Layer 4 of a small transformer language model trained on English Wikipedia (12 layers, counted from 0, width 96).
Take only the direct path to the model's output, skipping the later layers: a vector added to the residual stream pushes a token's score in proportion to its dot product with that token's output vector.

Output vectors of the tokens that the questions are about. A number n stands for (n - 500) times 0.014.
"ja": 638,580,473,504,409,511,347,600,653,437,588,560,626,488,543,692,512,581,489,463,373,388,432,487,490,363,336,662,490,665,482,605,534,567,593,441,729,275,486,412,413,629,553,447,647,562,584,664,523,606,870,687,412,546,319,493,740,494,302,519,414,292,421,485,582,521,349,312,471,305,608,440,536,454,520,507,527,448,524,506,518,559,483,488,337,271,551,459,479,407,540,485,391,233,544,514
" side": 412,496,419,365,259,482,510,660,564,465,529,579,276,638,463,649,616,648,636,542,382,340,540,312,431,506,499,510,539,464,478,489,312,422,374,720,712,551,547,443,425,933,514,328,464,629,671,418,493,500,691,476,268,493,656,326,484,483,517,573,669,404,468,540,496,514,485,539,548,404,299,661,503,566,381,492,454,491,670,497,515,355,322,558,459,442,581,580,443,533,291,561,626,610,462,458
" review": 552,476,411,217,423,408,463,553,347,486,508,316,537,354,467,731,826,736,502,754,616,528,489,298,423,598,535,386,325,417,240,569,578,550,571,641,566,465,522,387,534,512,531,502,258,520,162,588,371,582,610,398,565,624,367,608,779,493,561,401,581,334,389,532,440,536,486,356,891,399,587,501,332,231,477,720,616,680,493,483,453,533,473,721,699,768,712,480,506,358,320,448,592,286,523,328
" ===\n\n": 459,566,121,402,376,615,389,599,319,511,694,424,619,500,327,601,608,741,713,543,649,255,504,378,658,356,437,500,328,472,666,425,423,556,486,332,507,529,655,666,356,579,500,665,403,767,524,504,586,579,345,338,180,580,114,593,606,496,600,348,504,572,561,512,771,758,500,487,409,203,564,546,541,280,589,322,551,617,665,510,519,752,466,829,608,366,344,331,693,495,356,539,476,370,434,388
" it": 377,460,605,417,705,549,529,520,324,391,333,506,167,395,452,793,542,606,551,509,377,630,583,442,446,680,577,690,382,404,339,490,634,441,442,624,444,611,565,407,460,562,569,393,377,582,615,432,475,633,509,609,575,417,563,618,491,368,525,426,539,267,516,431,330,423,565,380,489,573,437,434,587,513,465,536,633,419,545,537,300,503,465,456,487,673,708,422,532,445,551,427,509,660,509,599
"ear": 592,566,261,547,396,352,393,500,395,555,287,488,437,553,434,312,555,303,577,369,544,438,324,539,708,588,658,518,515,427,503,570,445,525,644,823,691,318,483,668,426,606,614,267,456,565,228,649,433,499,381,523,348,499,431,451,444,370,563,474,596,179,437,307,364,714,514,519,624,394,408,459,482,607,547,519,745,552,433,500,272,850,649,439,459,648,631,355,680,596,673,619,525,572,686,422
"ire": 425,413,388,511,526,558,357,475,533,742,432,169,605,505,269,306,273,506,561,530,502,553,511,170,482,424,504,584,390,568,477,562,399,403,552,421,587,314,488,541,615,432,290,491,520,421,457,636,601,495,583,407,428,657,616,523,568,544,316,587,602,477,333,538,778,507,394,499,644,431,555,666,552,679,397,658,529,342,761,455,337,612,773,394,734,561,468,658,402,677,537,369,527,346,782,319
"igious": 439,648,477,514,476,434,294,681,404,550,611,558,331,685,428,636,802,538,528,434,214,408,428,292,530,480,198,460,568,367,528,552,418,350,656,257,663,422,462,453,291,426,569,629,613,461,417,643,267,753,523,450,611,628,360,581,554,413,669,361,432,172,547,235,575,573,502,402,695,450,522,549,636,565,235,375,754,643,671,548,394,682,342,660,726,588,555,626,376,332,474,755,517,588,560,354
"resident": 381,679,501,541,215,192,329,553,417,637,404,544,752,419,250,641,624,430,437,382,446,392,312,310,532,252,343,705,550,434,458,625,326,435,820,550,698,245,528,521,473,560,536,279,470,531,373,541,373,370,737,413,376,695,172,481,516,887,539,462,681,310,824,374,501,765,562,370,744,506,587,620,587,218,165,598,598,612,603,528,363,817,472,671,623,423,812,442,673,480,166,696,654,386,429,545
"ball": 508,727,612,319,525,490,334,766,21,346,573,254,509,590,459,410,565,787,657,486,649,401,405,354,337,445,357,372,234,560,773,475,381,512,757,718,531,255,644,317,315,690,597,627,636,371,264,594,26,565,747,415,421,650,378,645,577,481,550,296,439,475,709,708,447,597,520,708,311,420,564,630,474,568,310,404,405,602,599,488,308,490,518,682,549,305,651,716,408,753,494,714,551,356,432,433
"wh": 380,584,515,537,567,402,432,673,369,293,576,336,614,286,314,691,789,456,721,405,644,410,323,221,405,469,591,459,415,401,424,467,619,514,537,489,864,108,402,375,558,837,624,392,455,640,549,662,583,734,843,658,580,428,364,436,340,460,436,357,571,91,622,514,426,751,443,383,608,391,489,586,412,453,594,497,392,717,557,502,552,405,456,501,376,510,757,631,390,332,451,645,514,364,544,561
"ic": 607,367,420,670,658,472,432,717,475,555,690,421,422,731,644,418,602,344,421,560,498,535,434,426,568,554,395,633,382,347,446,447,317,537,565,283,498,203,535,578,770,452,611,549,624,359,586,386,576,437,401,356,509,490,634,344,452,575,301,516,377,342,455,444,540,373,398,516,583,605,407,514,411,668,456,573,462,662,773,479,633,508,667,466,453,329,697,525,509,445,502,369,615,661,552,295
"ability": 507,877,722,474,586,625,347,789,212,425,322,382,381,586,406,534,692,642,778,356,560,546,440,567,738,632,374,358,409,438,453,550,418,376,800,362,438,433,559,546,522,511,625,578,405,527,233,488,529,414,567,534,488,813,242,272,782,674,601,405,382,354,484,180,320,474,523,659,550,393,345,695,391,283,413,328,716,458,558,513,398,582,421,704,318,770,530,587,600,127,670,644,444,436,421,475
" people": 512,732,487,252,528,631,523,532,524,488,693,496,327,505,503,602,706,515,665,393,333,478,415,432,551,538,578,556,330,481,502,690,573,520,473,263,579,522,477,452,393,476,503,423,409,430,529,466,453,734,538,371,562,559,569,641,359,487,415,367,502,455,496,608,419,595,393,313,781,423,386,565,764,403,339,510,487,395,490,501,412,324,480,351,472,642,743,468,490,601,544,464,576,493,582,496

Output weights of attention head 0. The head adds the sum of these rows, row i times number i of z. A number n stands for (n - 500) times 0.0017.
o0: 220,437,414,292,508,581,638,535,609,359,502,295,595,408,535,494,470,561,614,259,854,408,508,576,564,510,327,574,518,449,346,384,517,405,342,410,536,468,599,501,659,688,395,617,689,478,194,260,759,436,638,485,530,248,834,547,564,354,232,784,532,528,468,448,565,325,615,572,469,342,598,291,460,710,422,348,296,521,451,411,661,492,647,665,392,565,513,761,833,412,421,505,502,580,438,695
o1: 649,471,489,569,438,748,729,562,594,473,401,279,707,665,731,584,600,576,601,227,387,493,300,339,734,357,623,476,522,372,588,746,346,369,669,377,342,480,577,672,578,570,812,639,429,592,403,552,320,367,576,700,335,502,563,574,579,573,863,491,335,537,483,231,565,532,677,416,266,227,678,502,670,657,560,499,396,304,570,84,398,498,523,771,710,351,538,235,482,258,453,288,290,337,343,443
o2: 578,477,469,493,559,779,521,695,248,676,326,354,652,643,262,727,625,409,327,404,503,459,269,204,542,500,465,548,322,584,525,550,432,118,632,637,365,546,501,606,626,510,750,738,588,601,341,539,235,485,391,651,479,425,626,619,484,240,335,565,51,600,408,576,346,655,460,540,444,531,433,538,871,310,500,409,531,704,541,321,715,334,581,519,697,474,404,344,707,632,463,489,403,498,666,543
o3: 769,513,582,189,461,505,262,199,488,570,428,433,334,359,420,259,438,393,770,198,221,692,546,579,594,671,512,404,616,422,667,614,339,430,566,478,484,604,157,589,421,185,328,637,461,561,346,448,435,644,411,684,287,752,556,321,726,271,704,804,376,520,561,569,419,622,382,646,427,686,723,833,533,416,536,400,691,547,821,608,592,142,458,539,143,480,594,515,570,491,362,608,575,666,605,650
o4: 397,581,579,687,425,539,557,620,513,657,579,427,270,592,603,383,593,438,306,517,524,248,703,348,630,379,516,595,542,570,451,368,477,332,184,233,318,281,305,423,621,466,572,620,339,704,734,764,643,662,455,159,703,571,513,387,352,606,461,717,736,464,297,461,511,521,526,449,329,683,445,607,598,787,413,416,157,503,625,508,391,529,378,550,286,470,591,342,617,529,502,741,311,562,644,813
o5: 515,640,681,504,232,412,387,522,369,743,359,742,725,390,456,691,511,179,652,565,329,400,253,366,692,302,716,718,317,174,510,348,370,513,506,482,272,463,568,630,385,562,588,451,541,334,419,609,604,485,444,546,641,561,390,316,423,653,414,542,477,575,212,457,300,448,674,606,745,572,719,637,410,844,77,595,457,676,376,405,634,816,524,449,548,494,551,488,245,540,323,543,863,637,517,488
o6: 514,603,456,405,592,576,652,690,335,452,499,408,665,573,505,652,541,468,480,572,657,589,578,400,590,493,531,552,269,625,489,423,666,412,518,411,444,413,121,459,442,534,320,602,296,707,414,483,423,887,443,386,581,388,559,740,380,613,512,423,572,619,281,639,333,450,475,528,703,362,101,675,601,498,474,336,486,747,323,439,384,435,170,615,342,471,474,664,513,583,637,607,339,602,580,531
o7: 381,520,427,367,426,166,527,677,584,637,434,671,702,652,414,544,481,610,489,739,552,670,624,392,346,348,706,557,688,484,233,366,378,674,352,734,519,411,346,650,537,434,630,286,423,300,643,602,529,481,619,339,393,309,708,318,666,542,695,456,448,488,595,563,646,383,331,592,355,588,175,548,645,313,344,261,198,730,540,821,441,512,535,585,415,426,453,575,202,589,647,592,573,522,586,445
o8: 535,668,552,425,530,373,526,281,677,471,513,593,632,624,391,531,274,695,439,483,539,401,412,499,331,336,416,469,536,426,550,496,517,537,195,358,629,580,214,631,696,213,384,434,389,317,567,381,508,396,679,554,524,322,572,603,397,396,219,612,475,563,460,538,675,412,420,651,469,616,300,805,379,557,548,614,438,641,460,880,610,356,568,342,427,383,671,573,605,632,606,518,720,797,377,445
o9: 764,604,477,580,399,391,654,501,453,455,464,592,291,417,512,394,395,335,575,299,284,636,650,562,411,679,566,504,392,596,645,762,271,362,494,702,556,389,379,423,509,250,311,318,549,531,600,735,464,349,410,545,728,667,622,375,620,521,456,470,656,429,551,461,652,222,770,496,494,687,343,469,471,695,280,397,655,600,418,553,650,438,540,332,474,609,343,476,479,421,768,676,455,392,225,538
o10: 621,492,928,390,627,491,408,471,518,429,590,489,487,547,385,426,373,280,704,313,467,536,282,326,294,569,521,696,441,686,424,384,651,474,341,349,734,438,691,259,546,361,668,374,314,319,559,373,455,497,640,601,654,371,639,453,323,384,487,587,484,381,636,429,384,638,677,855,464,482,485,551,638,489,629,722,520,588,315,401,551,369,468,523,529,690,492,602,595,399,271,683,572,479,407,507
o11: 487,454,461,640,449,530,265,448,483,850,604,447,418,458,441,604,394,487,496,527,504,521,478,327,351,493,252,634,366,583,589,464,428,422,318,580,345,472,369,450,456,719,631,492,727,470,600,632,461,622,623,544,360,373,210,746,502,481,427,360,599,700,672,467,479,675,532,447,535,523,591,505,583,368,484,442,536,549,710,653,470,301,656,461,616,415,363,553,457,583,400,432,342,286,510,773
o12: 504,519,325,662,524,754,71,599,733,365,529,690,816,640,388,629,315,500,482,767,413,424,612,703,498,368,419,650,338,606,416,461,559,422,460,393,523,350,415,142,410,350,463,194,815,577,151,602,526,511,425,464,629,472,413,418,582,680,833,560,390,369,813,224,627,734,759,585,432,641,430,163,667,367,566,236,340,465,474,595,571,563,442,596,578,375,387,693,399,350,437,616,403,485,450,694
o13: 614,259,775,216,473,619,447,418,782,428,544,446,453,889,772,275,456,631,711,496,531,557,301,508,591,642,410,469,554,967,504,236,459,453,631,473,489,580,521,433,517,403,161,416,614,389,433,740,483,565,553,376,491,550,596,470,570,403,302,482,720,419,370,526,474,571,430,543,466,601,551,681,453,391,596,400,744,340,462,396,483,603,481,765,332,218,458,504,686,650,351,468,333,665,264,151
o14: 344,669,412,535,566,718,714,520,398,569,397,826,506,768,385,556,563,562,394,367,478,512,699,392,441,591,619,379,398,401,523,539,347,484,218,501,527,467,385,419,562,662,630,670,430,171,913,787,568,570,435,574,548,480,627,379,455,472,444,210,614,560,197,510,398,368,288,482,363,423,841,413,790,549,446,421,475,531,601,363,386,401,403,165,366,383,505,491,581,611,585,610,485,557,648,536
o15: 483,473,466,520,494,428,390,478,464,389,321,534,429,534,319,363,574,541,526,416,593,802,497,336,803,202,380,453,511,519,357,473,273,479,714,443,612,812,725,369,582,358,357,168,507,718,621,450,587,494,361,230,442,599,517,384,409,526,732,502,712,308,409,655,223,394,738,630,401,465,488,947,542,430,602,440,502,147,660,255,806,782,328,411,638,675,695,229,641,601,445,431,575,553,463,775
o16: 552,590,586,924,308,376,441,562,319,539,380,552,754,277,585,460,604,403,778,457,333,620,731,590,770,483,357,616,420,254,382,514,598,524,524,733,456,478,350,335,358,278,552,646,717,570,304,476,391,548,522,283,593,510,177,530,739,412,617,529,228,567,555,468,496,433,599,371,442,380,516,575,606,232,240,293,779,494,500,600,622,344,306,530,541,430,381,699,649,643,244,345,689,542,647,743
o17: 511,466,494,143,367,445,322,528,408,329,371,557,569,429,631,631,460,506,538,246,361,507,380,499,526,695,332,426,467,641,569,477,493,389,595,285,648,569,458,764,300,471,462,497,435,707,588,523,432,531,584,791,515,472,668,480,667,537,373,570,588,517,605,481,410,523,819,425,423,639,426,446,599,297,338,584,438,614,612,352,439,373,740,502,606,416,349,567,652,392,690,672,448,409,508,460
o18: 608,143,452,500,286,601,307,399,409,411,608,461,482,400,407,459,486,193,345,397,577,381,269,411,451,446,461,374,584,852,570,582,518,903,229,764,274,613,522,151,713,622,682,689,537,386,634,635,461,513,630,747,622,605,672,248,540,614,392,709,590,317,874,561,399,651,387,309,518,415,456,586,541,873,380,834,396,457,687,515,737,455,431,624,335,408,450,436,542,389,367,192,429,654,411,538
o19: 301,620,663,637,742,611,767,506,440,322,408,612,560,366,437,628,664,598,328,553,444,550,378,109,272,463,698,542,599,278,591,455,442,401,513,401,586,464,573,530,394,454,825,398,233,391,316,811,263,633,596,840,603,502,495,317,510,447,582,415,423,411,517,537,530,359,492,547,515,681,515,430,849,420,572,267,290,425,624,162,405,455,478,573,401,380,561,483,773,543,428,712,253,468,728,705
o20: 413,778,555,518,282,532,309,503,476,527,575,540,382,390,374,305,629,121,459,163,786,773,539,623,445,505,498,322,226,771,566,416,563,694,651,648,467,471,857,358,406,372,451,433,545,454,306,680,564,515,276,427,519,669,554,435,100,414,726,430,340,559,508,678,701,86,493,671,514,305,422,603,534,441,708,678,518,567,380,735,540,596,386,550,248,404,596,577,270,634,493,536,563,586,712,566
o21: 605,704,325,161,614,499,675,283,343,365,204,435,447,582,422,589,153,562,631,190,533,613,435,573,509,502,490,567,397,612,441,906,355,618,553,422,355,563,408,643,401,328,745,604,731,182,531,508,483,565,274,611,110,364,768,401,530,307,286,335,655,382,554,736,379,628,561,543,426,618,743,601,750,470,612,567,515,718,569,387,574,291,617,618,822,553,424,544,245,520,553,293,640,346,894,324
o22: 427,351,547,617,332,552,358,839,311,543,410,420,719,515,195,715,547,499,38,450,395,414,748,616,353,523,540,528,525,510,321,350,525,519,264,585,432,501,694,405,649,780,476,582,481,369,752,324,751,725,427,225,726,442,567,700,519,258,351,667,736,501,748,269,615,349,479,396,426,701,352,423,320,883,509,604,194,469,346,465,480,620,401,236,330,512,602,570,567,358,415,451,671,864,583,647
o23: 324,709,464,285,268,430,392,357,442,659,347,553,509,477,573,490,608,625,170,527,637,838,663,445,635,609,737,534,617,468,377,167,520,624,699,397,488,374,537,642,395,482,310,448,546,317,585,629,487,698,513,130,520,235,507,439,649,418,359,649,358,354,567,673,368,356,313,582,338,456,524,457,411,673,406,499,900,740,414,654,556,678,290,327,769,635,490,475,310,805,663,430,525,475,585,407
o24: 455,565,450,530,436,448,620,538,668,498,440,417,572,477,737,461,650,466,615,578,643,784,568,447,388,608,612,575,813,254,423,549,730,697,502,626,408,514,816,277,338,235,283,555,599,387,315,437,364,490,610,563,316,237,532,510,405,551,441,105,500,513,402,841,633,313,509,558,548,425,440,616,248,336,456,682,334,215,637,517,442,319,396,533,901,593,256,364,664,466,390,686,706,517,358,642
o25: 389,516,301,540,317,740,385,315,610,431,351,636,358,367,391,524,630,375,719,705,393,504,341,702,405,453,683,514,640,256,419,482,707,835,382,920,640,581,409,504,562,615,535,406,855,482,598,335,473,229,393,699,427,230,764,254,372,761,353,695,558,527,369,215,581,397,416,382,262,518,732,468,196,612,377,484,258,395,823,672,521,488,445,472,537,645,403,573,364,307,578,510,512,509,620,830
o26: 413,682,287,196,645,687,774,664,383,483,493,515,743,449,448,302,690,374,426,432,449,489,481,636,265,696,655,465,661,278,256,363,575,773,554,462,670,482,326,655,740,409,297,343,665,314,615,668,460,351,528,615,364,549,452,605,541,482,389,562,379,363,186,474,502,468,410,533,404,586,549,385,403,230,734,513,510,434,914,470,574,338,647,315,544,439,551,588,461,441,639,554,607,550,603,486
o27: 281,287,704,818,685,419,698,652,714,515,428,816,463,436,598,589,528,294,417,443,432,319,739,390,441,425,440,230,305,800,647,486,353,674,663,527,542,483,435,386,357,487,430,501,617,473,426,518,542,485,559,410,678,554,299,604,381,491,579,470,359,594,308,197,614,684,429,515,395,453,633,650,200,464,567,708,646,250,233,565,409,516,705,720,711,577,346,383,505,931,474,398,450,294,230,511
o28: 361,536,346,278,363,394,503,474,498,531,512,367,639,702,150,461,742,536,578,487,542,622,440,605,271,667,559,484,666,89,373,559,863,463,187,516,503,529,459,500,513,473,545,589,553,209,709,418,481,641,354,558,310,553,475,557,424,444,275,630,659,384,475,383,565,721,584,304,430,593,541,562,649,532,326,668,456,655,594,654,244,288,607,451,384,423,865,499,395,427,734,716,419,399,729,566
o29: 586,492,433,379,606,426,459,758,317,609,636,563,442,608,358,695,446,400,465,682,534,544,678,638,365,680,578,747,729,424,362,416,379,358,317,788,597,553,413,506,408,466,509,432,352,366,622,606,227,577,348,452,455,47,690,431,531,452,256,427,764,699,485,605,451,489,320,430,435,555,467,415,417,443,518,791,318,608,379,630,154,202,650,460,714,472,672,594,433,263,663,490,631,668,699,383
o30: 407,353,643,471,576,416,495,243,609,505,483,497,515,647,286,568,288,287,524,642,589,442,720,585,476,498,645,569,702,530,468,277,576,428,426,824,339,621,485,553,609,362,416,326,341,361,584,383,628,339,585,405,282,659,631,400,671,435,592,456,548,473,525,449,639,689,525,673,492,531,505,106,602,542,454,507,470,481,281,437,378,549,376,415,487,602,608,529,521,511,724,590,505,606,548,449
o31: 595,621,192,619,641,194,358,511,483,750,568,553,801,139,654,602,803,469,272,364,369,632,584,260,482,727,554,243,415,262,527,324,564,618,765,634,323,241,555,676,564,351,518,615,334,481,479,636,749,527,526,606,407,734,277,464,331,406,509,395,680,555,781,427,613,355,644,564,443,272,783,442,556,496,726,556,449,628,583,628,389,831,376,351,486,288,190,352,582,675,482,333,369,372,377,487

Each question shows a token from some text and the vector z that the head gathered there. A number n stands for (n - 500) times 0.0037.

"or": 503,481,432,481,510,512,469,552,501,495,414,441,566,452,511,492,509,434,513,449,522,367,569,486,527,589,542,499,433,572,512,450
Pushed down most: "ball"

",": 453,427,533,459,483,464,580,497,410,534,549,524,526,594,561,538,520,456,498,566,428,578,508,609,476,525,544,403,564,563,554,381
Which three tokens does it push up most, strongest first? " it", " people", " side"

" rest": 455,552,554,502,472,477,486,471,464,472,473,475,457,535,512,470,481,473,513,585,481,490,481,535,522,440,504,552,457,519,464,534
Pushed up most: "ball"

"od": 499,472,527,484,533,527,485,395,546,526,482,581,369,553,592,486,491,438,428,466,517,547,498,496,529,475,561,559,600,540,442,417
Which two tokens does it push up most, strongest first? " people", "ire"

"ed": 559,570,482,503,455,481,427,549,514,447,518,437,521,454,493,535,516,506,401,570,515,527,555,446,554,475,511,489,498,567,550,514
Pushed down most: "ja"

" S": 688,338,589,425,626,522,697,470,530,512,482,366,635,523,482,570,441,531,438,626,487,414,526,514,441,491,484,403,584,451,652,449
Which two tokens does it push up most, strongest first? "wh", " it"

" National": 438,480,557,537,598,535,503,407,573,566,463,549,358,568,507,472,416,516,529,509,426,498,435,475,562,467,579,446,544,445,502,429
Pushed up most: " people"

"P": 497,520,480,503,531,479,461,522,497,584,496,528,575,517,480,523,641,441,480,512,494,431,530,567,551,413,473,500,432,502,533,544
Pushed up most: "resident"

" been": 588,589,639,465,555,504,530,455,350,459,416,508,607,530,578,626,459,582,366,595,409,511,513,511,644,561,556,455,466,537,475,549
Pushed down most: "ic"

"-": 635,592,495,581,574,469,466,472,582,564,494,496,448,629,512,531,501,573,547,441,390,534,525,384,476,515,555,461,515,480,501,399
Pushed up most: " side"

"at": 516,387,590,462,583,593,530,549,642,642,408,503,486,577,584,354,486,454,517,378,449,525,511,530,452,545,495,589,553,535,536,424
Which two tokens does it push up most, strongest first? "ic", "ire"

"D": 456,476,458,446,509,479,537,499,497,513,443,441,562,457,479,512,521,425,443,484,531,293,541,566,486,499,489,541,320,489,476,563
Pushed down most: " people"

"rack": 541,577,516,507,506,486,435,547,524,457,526,463,522,472,527,531,507,520,448,554,457,488,577,466,533,488,517,507,499,608,562,513
Which three tokens does it push up most, strongest first? " it", " side", "ic"

"2": 296,668,659,686,590,349,418,431,469,581,493,524,375,404,593,318,449,529,534,730,493,572,512,364,411,515,632,504,468,582,424,516
Pushed down most: "resident"

" rat": 655,742,658,444,820,679,621,543,579,120,727,492,287,530,432,736,467,538,429,722,473,810,405,471,488,243,515,604,625,322,506,356
Pushed up most: " people"

" B": 482,494,552,491,509,572,447,473,579,579,461,468,480,544,507,426,465,504,518,495,436,496,445,492,504,493,503,618,532,472,481,556
Pushed down most: " it"

" not": 463,541,587,588,478,632,495,490,510,494,551,394,438,478,484,548,446,465,460,596,533,545,503,427,510,447,554,565,475,490,548,573
Pushed down most: "ja"

"ong": 516,586,528,459,469,502,402,540,563,427,458,514,397,503,530,531,495,430,498,601,467,492,470,441,516,412,490,546,461,457,443,476
Pushed down most: "ear"

"ap": 568,556,529,413,524,490,482,568,488,521,505,495,539,513,482,514,571,532,523,514,497,459,526,537,576,485,454,469,494,493,510,508
Pushed up most: "resident"

"ities": 606,520,487,442,443,523,489,565,516,517,456,500,462,495,567,466,483,447,561,504,510,405,495,486,532,505,475,469,453,421,537,621
Pushed down most: " people"

" l": 461,547,593,539,555,493,549,472,435,491,491,465,421,495,546,541,455,455,499,669,456,531,506,455,489,494,547,458,437,540,580,439
Which two tokens does it push up most, strongest first? " it", " people"

"he": 465,520,526,449,438,518,454,494,495,482,474,483,419,523,521,468,478,448,512,549,508,522,463,544,591,498,528,555,489,527,445,496
Which three tokens does it push up most, strongest first? " review", "ball", "ire"

" ": 574,460,598,568,478,367,536,457,493,595,622,594,436,472,451,428,561,637,431,525,405,567,404,492,529,452,462,285,513,511,540,434
Pushed up most: " people"

"unicipal": 479,492,522,458,517,531,523,515,534,471,483,464,384,583,550,506,492,477,497,501,550,517,465,535,571,444,538,571,506,505,456,463
Pushed up most: " people"

" –": 497,448,429,506,360,524,409,499,411,580,344,385,428,441,395,583,585,437,343,341,594,406,458,630,544,610,544,562,423,508,547,627
Pushed up most: "ear"

" An": 650,339,552,424,610,533,661,514,562,525,470,372,602,533,534,559,429,501,457,592,495,427,520,523,459,496,517,382,588,464,648,414
Pushed down most: " ===\n\n"

"’s": 480,476,508,557,576,498,565,584,507,496,554,458,488,533,571,543,481,487,492,516,408,510,552,503,516,581,558,460,510,620,580,388
Which two tokens does it push up most, strongest first? " side", " it"

"5": 506,459,483,444,536,560,561,568,535,490,453,480,523,479,510,469,533,450,526,488,593,356,535,528,456,500,498,531,386,452,476,568
Which two tokens does it push up most, strongest first? "resident", "ic"

" of": 464,481,489,535,566,577,431,401,577,562,416,594,322,544,544,463,410,553,584,460,444,505,440,470,560,534,573,540,547,442,519,472
Pushed up most: "ire"

"sk": 458,503,632,437,493,495,565,465,570,452,499,460,304,527,499,536,460,490,422,590,641,622,450,535,597,461,537,598,448,510,409,493
Pushed up most: "ball"

" to": 479,487,531,524,497,478,472,497,519,484,461,518,432,522,582,475,467,479,506,522,503,581,508,535,506,480,532,510,487,530,498,510
Pushed up most: "ire"

" vocals": 511,465,475,540,438,520,437,515,464,563,424,424,450,470,438,573,544,463,393,418,559,459,483,567,501,569,544,559,449,493,550,580
Pushed up most: "ear"

"its": 608,490,496,393,539,500,486,616,574,518,475,490,488,498,528,475,525,506,501,464,483,386,520,543,608,527,470,457,526,533,558,506
Pushed up most: " side"

" \"": 451,442,458,432,527,527,574,509,517,521,441,446,547,449,506,499,518,420,455,457,569,271,561,592,453,500,488,524,338,460,470,586
Pushed up most: "resident"

"iss": 477,564,616,452,501,448,462,413,476,489,520,495,415,643,549,496,520,481,537,583,474,495,445,547,545,444,501,466,457,465,463,506
Which three tokens does it push up most, strongest first? "ball", " ===\n\n", "ability"

"ath": 519,432,618,379,512,511,490,455,570,438,485,529,350,602,575,487,507,483,339,478,535,384,401,558,570,431,520,461,449,589,555,361
Pushed down most: "resident"

"h": 530,431,564,435,535,461,463,478,490,474,470,571,441,582,638,481,478,452,463,471,527,480,477,522,522,517,569,491,525,642,518,432
Pushed down most: "resident"

"8": 652,572,514,585,566,457,524,506,550,485,447,479,490,601,474,500,488,540,615,477,406,492,540,393,460,542,552,467,518,446,484,454
Which three tokens does it push up most, strongest first? " side", "ic", "ja"

"ate": 598,487,624,393,506,630,511,535,592,388,371,345,352,533,567,488,447,470,477,573,477,555,515,571,562,391,511,478,490,524,471,534
Pushed up most: "ic"

" his": 526,527,481,553,514,470,435,515,503,473,564,464,563,432,497,490,505,513,482,591,514,474,606,400,528,473,520,499,520,624,560,473
Which three tokens does it push up most, strongest first? " it", "wh", " side"